Layer 3 of a small transformer language model trained on English Wikipedia (12 layers, counted from 0, width 128).
A neuron's activation on a vector x is SiLU(gate . x) times (in . x), where the dot is the dot product.
The model reads these tokens: " " "8" ":" "0" "7" "." "8" "7" " |" " B" "ar" "c"

The vector x that enters this layer's MLP at each token. A number n stands for (n - 500) times 0.0059.
0 " ": 317 709 721 406 521 520 648 753 433 654 612 446 476 456 579 473 477 565 489 623 509 640 597 371 286 386 441 539 483 565 655 523 380 491 490 555 546 578 489 557 322 324 703 283 428 430 341 446 598 417 306 574 267 678 431 708 707 742 382 656 556 608 588 312 609 615 216 385 638 429 547 450 597 486 523 417 579 392 649 696 400 525 576 578 409 646 504 258 339 556 285 289 625 344 398 374 426 770 596 258 654 670 231 382 638 529 573 409 411 521 676 406 349 368 395 623 548 490 551 645 530 440 604 598 466 755 603 488
1 "8": 410 564 558 310 497 489 640 676 411 732 715 608 584 408 487 519 602 605 635 564 553 665 603 500 647 465 553 339 468 523 593 483 353 584 524 501 323 655 559 545 369 90 655 219 619 516 456 391 496 163 520 597 369 512 323 577 502 572 283 614 609 609 573 534 681 495 327 335 470 444 570 431 711 482 444 464 513 256 702 655 618 456 543 589 444 638 524 350 337 649 359 508 599 416 425 467 480 662 687 532 612 684 291 355 548 815 583 516 592 429 757 465 458 365 531 544 597 520 588 606 631 545 620 574 490 680 666 456
2 ":": 393 648 333 332 614 697 675 706 368 451 611 610 641 552 279 529 583 592 718 660 537 594 661 182 468 716 680 496 458 712 638 343 441 378 615 405 330 654 623 769 499 394 603 317 638 453 470 504 469 273 561 653 202 615 313 480 684 551 366 583 433 661 571 499 620 624 488 389 790 365 465 532 550 646 444 309 706 366 579 555 601 512 453 615 584 607 254 341 442 710 331 440 501 492 562 551 467 590 444 296 702 432 336 452 601 665 326 365 705 597 626 451 384 431 489 525 276 512 528 683 503 545 517 358 394 710 674 522
3 "0": 448 537 759 362 376 645 612 492 441 580 516 537 398 563 355 610 593 468 597 494 747 691 625 544 576 497 515 283 538 487 518 457 412 627 645 441 505 674 592 485 307 168 798 203 867 422 360 424 402 167 276 641 390 665 397 423 450 708 408 485 499 545 572 642 630 727 307 371 548 567 616 480 460 623 455 231 418 365 534 542 687 477 404 521 480 599 507 380 567 635 330 447 616 472 549 500 291 400 687 291 580 787 373 272 506 587 541 356 445 457 649 277 394 459 440 721 547 576 681 578 507 609 514 459 486 620 543 369
4 "7": 420 544 593 370 468 470 701 579 507 736 657 725 507 402 483 533 697 472 577 505 555 584 671 682 514 492 543 396 520 452 514 512 410 412 617 593 313 712 616 484 412 95 683 246 973 547 486 615 343 303 474 526 313 625 415 531 423 594 342 546 606 480 661 524 706 611 369 276 382 506 501 386 535 536 414 488 466 251 656 521 684 514 400 725 441 715 446 392 516 750 262 391 458 572 568 535 530 402 698 337 490 711 328 399 480 667 423 481 520 512 620 362 524 459 466 637 508 538 768 516 390 640 529 531 514 682 505 446
5 ".": 292 500 574 278 561 608 745 637 411 745 645 498 657 456 334 389 558 511 568 615 552 636 674 492 451 669 569 418 625 649 620 506 483 628 603 477 344 590 740 568 458 220 759 285 753 411 434 529 430 332 515 490 326 627 314 453 570 596 513 519 387 585 650 390 596 609 341 280 618 374 379 461 463 748 491 492 596 308 521 676 544 623 367 645 694 748 349 398 449 658 252 356 440 622 489 629 423 501 534 304 611 521 410 422 574 488 431 417 465 635 563 515 309 427 474 709 397 449 558 526 425 647 630 489 430 739 527 358
6 "8": 372 471 653 253 485 585 683 600 424 793 642 450 556 496 464 473 627 495 605 523 633 690 587 551 579 586 533 264 593 535 716 461 387 514 627 533 322 591 708 470 417 51 779 199 655 556 409 419 344 335 492 523 382 526 347 409 424 789 396 527 543 523 627 522 627 633 356 354 536 552 517 499 539 534 351 531 583 370 636 573 584 490 373 634 494 673 489 441 366 643 394 459 563 420 546 548 567 526 730 437 390 799 357 262 471 689 443 522 514 423 586 380 492 466 569 553 698 469 722 567 553 672 605 579 398 664 596 449
7 "7": 398 476 587 303 461 558 656 553 487 764 644 557 478 460 425 476 722 501 596 577 585 632 632 590 475 565 550 359 613 522 588 473 406 411 630 601 254 633 653 416 454 47 730 226 745 519 434 576 363 364 506 561 332 572 403 428 441 696 396 517 507 546 611 415 681 615 399 296 475 486 509 422 510 523 331 566 551 315 647 558 575 552 388 736 449 734 496 412 422 699 276 367 519 522 586 553 640 402 691 395 382 754 322 327 507 590 383 516 471 495 598 329 531 472 512 576 631 447 777 495 458 622 574 575 389 716 538 448
8 " |": 269 593 618 258 594 591 753 511 551 614 601 465 531 535 484 600 722 546 472 558 418 685 697 440 392 593 602 546 618 549 644 366 409 555 472 492 433 658 667 460 463 329 713 273 638 461 363 521 448 412 509 687 173 713 377 382 656 658 438 406 349 524 542 481 496 772 393 338 724 524 568 378 490 494 452 588 468 455 585 598 539 584 503 678 622 654 453 515 533 705 251 635 493 616 596 401 492 519 554 220 687 648 304 335 624 644 252 378 359 647 602 492 442 571 531 666 396 470 524 599 481 697 507 537 445 742 647 438
9 " B": 372 628 683 394 327 373 703 621 448 623 670 541 611 614 521 418 559 499 496 627 630 623 587 400 536 296 487 198 560 636 709 543 495 603 501 622 344 679 447 504 338 267 526 249 394 458 272 391 448 284 413 651 250 772 473 554 745 449 429 561 434 532 524 523 464 602 249 380 500 383 564 358 509 569 564 499 514 319 527 615 521 555 439 444 558 658 446 444 600 442 331 401 645 379 316 440 422 601 536 376 526 717 410 374 680 635 363 528 585 339 585 488 388 434 382 523 454 388 651 450 443 386 639 682 595 741 852 489
10 "ar": 390 682 586 236 340 371 528 594 370 321 533 564 660 550 256 317 620 725 747 562 585 602 642 549 451 531 437 310 544 461 751 438 483 527 415 807 551 463 324 476 493 506 403 476 357 463 435 288 586 520 490 804 261 449 307 641 659 517 471 527 527 676 601 692 588 563 445 434 632 421 681 418 434 479 592 359 357 153 590 691 692 480 467 560 526 674 418 449 555 520 387 597 842 605 548 543 454 601 651 440 588 565 644 261 542 592 532 422 440 358 489 352 391 411 392 360 722 440 652 526 551 635 559 700 629 735 573 145
11 "c": 678 428 423 443 389 677 523 627 449 331 499 561 585 313 385 173 830 673 540 417 640 607 632 513 248 595 492 305 407 800 794 420 521 416 484 524 507 493 374 526 318 439 463 482 253 274 247 359 530 636 486 597 406 529 446 690 554 584 535 520 754 528 789 532 570 647 438 389 516 387 533 472 484 341 655 564 513 319 493 618 513 768 218 656 608 513 318 408 641 515 370 684 844 563 398 433 528 281 632 424 503 591 581 383 741 640 317 509 486 433 614 233 538 466 506 671 553 623 664 662 416 423 557 651 494 719 513 264

Each question shows the input weights of one neuron of the MLP. A number n stands for (n - 500) times 0.0016.

n110 gate: 500 335 675 453 402 685 594 360 522 515 430 577 403 483 676 557 571 534 477 446 525 432 526 520 307 464 426 491 378 645 631 587 565 500 551 575 548 838 641 463 557 413 426 394 566 571 458 506 556 409 316 494 397 366 479 548 650 466 407 321 486 417 621 448 478 465 437 344 457 506 421 508 506 461 486 446 416 448 331 452 583 472 300 647 541 518 534 419 483 671 592 500 363 472 531 464 446 593 464 566 517 520 449 449 449 317 425 514 477 547 297 595 644 383 477 380 694 454 466 610 379 435 463 548 643 357 491 476
n110 in: 673 557 388 412 468 600 524 414 491 562 621 515 466 254 575 421 518 660 547 484 574 462 563 680 422 512 312 482 364 396 503 458 467 330 464 524 417 506 473 649 360 583 541 238 397 446 536 527 337 568 497 556 525 558 509 569 530 521 655 270 566 485 463 436 708 512 607 553 415 461 698 727 639 387 381 584 646 506 413 447 526 370 566 459 576 506 410 452 654 460 503 526 457 491 470 565 485 343 438 634 482 556 566 348 497 576 636 549 311 450 597 500 494 579 576 569 309 546 425 313 381 515 418 296 571 565 621 312
On which three tokens does it fire most, strongest first? 4 "7", 11 "c", 7 "7"

n189 gate: 551 562 441 320 671 593 590 503 449 510 570 361 621 552 565 444 522 512 430 205 543 670 432 635 562 415 491 547 559 482 455 561 568 398 573 497 482 616 512 576 463 531 519 497 531 647 473 621 403 487 447 456 561 543 651 500 294 427 427 775 460 661 706 497 470 352 516 464 646 588 674 704 352 424 556 561 406 534 418 503 419 414 494 570 569 443 355 418 541 403 578 554 418 400 592 724 562 462 555 528 619 601 589 390 353 515 551 574 494 443 389 472 466 298 678 796 385 637 531 553 579 439 303 552 576 358 568 311
n189 in: 490 375 600 247 507 247 686 629 431 444 513 442 351 640 430 303 455 292 572 463 500 397 519 389 398 393 349 355 494 218 386 604 478 400 471 494 544 433 606 585 474 539 607 427 590 497 639 516 390 530 358 487 600 468 430 357 427 402 541 438 516 564 468 500 727 418 432 437 529 440 585 452 366 677 468 468 573 549 421 371 565 487 671 411 426 348 583 484 425 435 510 577 582 440 557 519 481 399 462 600 586 762 602 395 578 529 459 488 551 538 523 296 669 787 448 653 350 526 490 435 613 674 305 446 408 670 465 507
On which three tokens does it fire most, strongest first? 3 "0", 6 "8", 4 "7"

n208 gate: 563 564 637 379 544 539 427 482 634 525 173 391 603 455 509 564 545 627 456 541 652 538 506 617 470 574 512 585 591 435 510 575 500 552 560 565 422 572 485 578 305 782 610 663 369 713 485 314 375 753 390 639 550 652 396 416 449 530 440 420 606 607 488 518 381 534 723 408 530 565 658 365 418 485 494 494 545 393 562 447 488 340 521 619 500 628 482 503 525 730 537 365 565 497 509 533 445 371 568 420 341 661 665 632 545 582 441 526 479 491 445 555 567 652 469 418 509 415 473 438 625 596 409 641 378 522 424 497
n208 in: 602 517 581 492 512 425 486 454 489 610 497 358 327 414 667 576 367 592 518 381 531 428 367 425 500 489 454 675 520 268 246 517 434 610 631 461 460 413 395 375 419 515 461 401 436 460 377 276 557 491 348 388 566 662 719 549 440 523 549 515 483 517 550 409 497 530 529 455 477 443 630 506 471 628 494 632 500 257 541 517 761 503 389 434 612 551 422 460 621 603 479 453 411 395 269 423 334 506 460 480 457 547 686 626 418 485 486 444 463 520 416 588 520 686 553 543 522 672 469 562 560 637 555 546 506 547 503 497
On which token does it fire most, and how strongly? 2 ":", at about 0.81

n429 gate: 534 539 410 614 613 665 440 429 562 472 475 605 664 402 676 760 569 314 534 519 423 447 563 503 545 474 590 542 662 494 616 533 560 572 559 421 615 594 412 376 422 527 628 565 551 527 562 473 435 491 621 577 606 663 537 342 524 524 598 427 515 509 488 491 420 506 654 450 401 565 647 358 467 453 551 494 473 488 795 512 552 674 346 354 477 422 428 589 387 457 509 477 580 567 841 365 452 421 412 394 331 549 378 426 557 638 687 494 434 324 494 688 579 533 591 623 460 621 432 482 603 328 491 440 467 485 503 463
n429 in: 436 445 488 405 500 638 469 506 365 509 487 561 472 585 454 512 360 378 265 265 545 573 534 433 555 608 515 617 537 482 379 488 540 476 337 583 527 471 580 244 620 361 633 446 521 367 609 438 572 513 417 478 282 408 313 500 570 385 581 478 311 411 485 497 530 350 358 584 512 368 319 373 613 518 657 467 488 345 272 383 530 424 533 626 429 399 351 401 491 701 407 550 422 482 461 503 607 435 350 475 636 463 651 485 494 503 515 476 597 458 451 534 330 518 623 436 404 497 760 419 620 690 445 433 467 650 524 601
On which token does it fire most, and how strongly? 8 " |", at about 1.2

n238 gate: 438 530 709 523 559 563 443 565 439 647 601 417 359 553 482 494 408 435 509 418 491 382 327 420 509 620 440 521 563 392 425 365 530 470 600 668 465 441 293 673 566 331 401 463 569 538 468 482 515 463 488 488 318 554 540 387 399 556 650 352 458 563 452 663 447 457 446 269 635 351 576 568 542 559 422 491 526 690 713 494 471 536 656 408 514 337 539 344 336 437 527 509 543 497 473 389 443 676 439 750 414 317 417 344 374 413 555 540 432 360 503 581 304 545 581 542 266 527 544 533 436 488 423 447 400 518 548 503
n238 in: 437 633 652 494 557 448 442 572 568 709 497 670 425 353 418 641 524 479 537 471 527 415 497 446 355 637 625 448 430 592 503 539 428 530 758 524 515 333 375 500 622 285 535 500 543 584 494 561 443 559 427 416 475 579 428 636 322 539 653 598 355 634 371 601 721 537 344 464 457 375 550 641 464 557 534 443 536 727 410 506 553 467 425 428 524 447 709 518 346 423 411 535 519 503 179 530 570 491 622 598 479 404 497 416 673 521 541 482 388 352 317 561 310 476 586 370 526 521 347 525 440 551 418 440 476 438 518 387
On which token does it fire most? 0 " "

n108 gate: 459 476 655 565 484 691 439 521 304 690 578 606 522 536 669 472 512 561 469 532 273 295 442 527 300 497 546 543 555 479 598 458 618 415 581 500 536 588 488 590 463 485 541 440 588 611 392 561 542 659 476 612 230 476 547 684 572 434 737 463 464 573 432 663 437 491 497 628 491 679 540 641 594 342 494 635 515 617 444 455 400 479 539 569 482 418 606 392 460 288 543 441 279 595 497 461 686 491 500 617 536 457 572 485 529 378 402 772 461 530 549 408 561 442 482 536 622 601 464 460 345 719 555 452 410 553 382 506
n108 in: 625 216 511 467 582 478 467 346 549 489 486 522 546 387 553 500 570 692 572 488 527 494 503 638 497 650 550 306 269 544 614 343 472 464 511 462 538 628 486 442 626 469 448 370 528 500 580 382 610 583 452 548 517 483 474 589 525 564 500 531 553 567 418 469 376 489 742 407 489 667 557 517 442 604 492 522 514 384 483 325 562 620 497 517 419 388 511 368 599 562 610 451 543 481 390 317 573 509 459 461 500 699 268 381 547 273 372 583 483 511 416 483 500 609 565 472 553 447 448 662 588 467 489 447 626 417 556 477
On which two tokens does it fire most, strongest first? 5 ".", 9 " B"

n382 gate: 526 556 509 579 588 259 353 309 561 439 397 694 536 400 384 421 450 372 516 497 670 412 619 531 456 583 610 522 475 408 543 460 422 450 392 451 537 438 626 512 285 519 464 416 547 531 537 424 364 487 440 570 552 525 497 572 456 606 627 519 296 226 551 395 744 385 570 537 213 602 590 522 584 342 528 531 587 379 648 488 418 544 676 464 476 451 591 620 487 430 503 603 558 653 593 414 374 605 383 465 422 596 599 661 622 418 448 597 319 589 522 332 548 544 535 431 401 345 398 621 626 392 459 559 336 548 703 607
n382 in: 362 530 551 500 575 452 723 559 488 540 413 449 593 601 641 485 491 284 330 475 464 622 242 357 383 721 554 518 386 429 519 509 509 599 339 412 456 522 306 571 561 616 544 565 304 366 509 445 547 611 500 568 531 343 569 375 596 533 619 692 566 612 497 747 373 540 448 432 714 524 623 652 554 702 458 604 461 488 463 500 588 542 456 478 628 400 548 370 442 540 393 454 364 476 476 538 588 442 447 567 375 469 586 426 221 548 644 459 563 435 467 470 406 579 357 428 526 551 435 476 447 458 461 536 527 583 605 653
On which token does it fire most? 4 "7"

n97 gate: 529 647 591 430 660 597 569 472 396 684 448 415 516 534 431 478 478 494 278 279 522 549 647 621 594 531 541 472 522 460 412 324 294 582 627 589 441 318 418 370 428 408 370 306 648 432 599 314 343 558 500 558 399 557 536 422 519 562 540 446 353 535 703 694 380 682 731 460 569 454 519 528 459 478 513 407 559 510 420 457 607 581 305 542 303 328 528 549 503 332 494 512 423 580 429 669 557 439 525 548 543 481 494 330 533 462 702 590 254 482 607 532 554 346 509 387 467 494 379 516 719 460 415 425 552 398 400 555
n97 in: 446 506 503 624 414 393 345 515 527 444 475 515 773 569 567 236 363 485 553 433 533 576 615 422 527 551 402 500 573 425 691 479 397 405 548 387 509 551 681 440 583 300 645 500 427 383 350 482 515 481 451 410 232 616 462 415 415 449 527 386 476 427 244 429 332 460 647 512 463 437 441 548 722 668 555 437 497 497 559 315 394 378 461 371 683 437 476 563 478 636 589 379 488 515 386 515 521 469 575 460 578 593 440 660 539 692 405 406 554 649 463 374 402 531 644 585 678 460 539 488 533 515 473 427 407 652 372 532
On which token does it fire most? 6 "8"

n222 gate: 479 442 439 590 584 284 376 463 559 429 645 411 339 514 379 593 606 471 601 336 466 446 460 543 376 508 347 608 644 534 304 449 374 384 688 379 494 599 497 622 607 541 497 434 486 588 566 500 296 432 491 403 437 610 425 540 586 623 608 518 483 445 474 401 500 527 381 636 286 528 527 534 474 514 485 480 400 558 485 226 469 440 466 640 637 506 445 616 529 550 503 494 568 548 591 554 648 500 489 622 371 509 429 457 555 633 497 508 554 458 344 439 587 596 331 629 519 593 640 348 395 412 739 532 506 627 408 431
n222 in: 687 443 380 550 378 540 546 677 416 576 196 497 371 497 571 511 440 571 690 473 419 586 432 463 352 455 637 494 389 586 437 517 579 489 559 533 511 420 669 494 529 552 456 285 409 424 351 291 450 556 359 535 600 574 394 322 472 472 317 465 429 466 598 488 413 515 374 405 449 494 628 537 486 567 391 539 604 601 337 416 447 625 528 500 558 465 466 682 387 468 405 478 579 592 545 388 652 433 380 425 579 547 455 432 548 603 444 366 469 469 640 486 517 397 601 665 587 457 534 445 587 508 591 438 472 404 503 296
On which token does it fire most? 7 "7"

n70 gate: 596 369 434 778 524 467 382 358 333 368 355 467 493 428 572 503 523 477 497 659 448 360 585 598 448 645 536 616 543 407 459 519 402 237 571 346 513 531 444 293 351 390 681 374 589 441 575 487 587 551 579 466 374 526 486 448 585 559 490 433 523 510 320 440 510 349 450 339 619 548 493 467 641 665 483 487 539 670 524 387 615 418 335 419 481 306 850 519 423 510 630 446 513 635 484 329 457 567 561 480 487 389 341 337 427 701 538 509 281 394 437 626 543 602 573 382 560 391 389 560 597 721 480 477 370 631 703 456
n70 in: 679 614 620 611 401 497 389 352 476 503 446 592 459 344 610 562 564 482 560 426 476 378 396 555 497 584 475 531 423 374 545 530 540 460 688 440 588 542 404 482 485 397 471 490 472 457 485 209 488 563 463 481 519 537 414 445 469 488 373 503 380 679 466 525 485 604 302 431 710 316 635 555 521 661 488 454 445 631 566 458 703 620 545 665 220 440 727 521 522 472 481 628 554 563 461 397 506 437 548 413 360 293 424 464 494 818 566 636 589 494 383 367 366 383 543 525 468 531 549 372 654 573 374 360 455 481 589 605
On which token does it fire most? 5 "."

n120 gate: 537 527 497 669 672 446 503 359 564 419 514 516 408 503 449 505 351 438 528 574 569 362 543 578 508 532 554 478 657 389 718 425 489 522 505 400 561 663 647 425 429 527 534 382 334 379 570 467 519 500 571 472 304 595 407 462 635 599 521 259 365 402 363 585 460 624 533 537 394 548 572 497 473 641 541 409 553 464 589 450 503 357 447 564 545 464 513 513 536 437 475 618 411 394 396 479 677 497 407 489 406 583 471 481 420 340 423 484 565 418 614 440 757 612 429 597 549 426 500 528 617 529 484 433 388 541 516 329
n120 in: 545 465 578 508 595 473 548 708 358 544 638 428 506 492 465 522 500 545 580 317 426 634 765 431 476 372 519 446 449 356 394 482 551 580 413 583 360 294 570 400 513 259 481 392 583 680 529 554 592 461 519 607 578 366 230 415 623 540 484 478 388 618 524 546 489 484 492 555 570 463 514 590 548 445 468 527 592 573 497 392 638 529 587 517 521 492 516 508 508 305 448 324 475 573 632 508 387 426 371 519 450 369 561 521 404 578 544 350 513 497 578 568 546 478 584 479 477 457 466 505 571 484 564 410 505 634 500 506
On which three tokens does it fire most, strongest first? 8 " |", 6 "8", 3 "0"

n231 gate: 503 390 626 542 606 528 537 494 539 361 456 546 377 512 558 481 512 564 434 532 705 573 393 673 387 647 610 728 601 401 532 361 436 601 609 613 723 478 531 491 460 550 694 456 432 512 518 414 380 683 565 547 544 359 446 600 549 561 621 413 537 420 494 528 539 409 645 359 438 398 666 567 561 500 695 640 600 602 431 545 533 491 518 639 574 351 613 621 459 342 562 390 428 467 403 801 309 603 608 475 394 703 542 397 422 558 497 547 336 413 531 466 568 629 432 635 562 626 361 600 512 539 564 558 482 372 405 681
n231 in: 479 356 543 420 335 296 490 587 371 554 385 424 385 409 405 659 454 500 679 552 370 548 598 464 690 468 595 351 539 468 500 652 454 605 643 532 432 592 546 406 348 447 374 388 606 412 334 487 390 392 642 497 548 421 725 438 392 552 614 440 520 616 593 553 555 540 692 275 451 403 527 490 716 545 457 331 468 417 312 255 474 448 445 446 688 599 562 513 570 387 580 551 577 314 588 532 450 674 529 490 572 349 301 672 604 411 269 636 454 593 559 384 467 434 629 421 409 507 672 350 665 571 365 578 429 668 480 548
On which two tokens does it fire most, strongest first? 0 " ", 6 "8"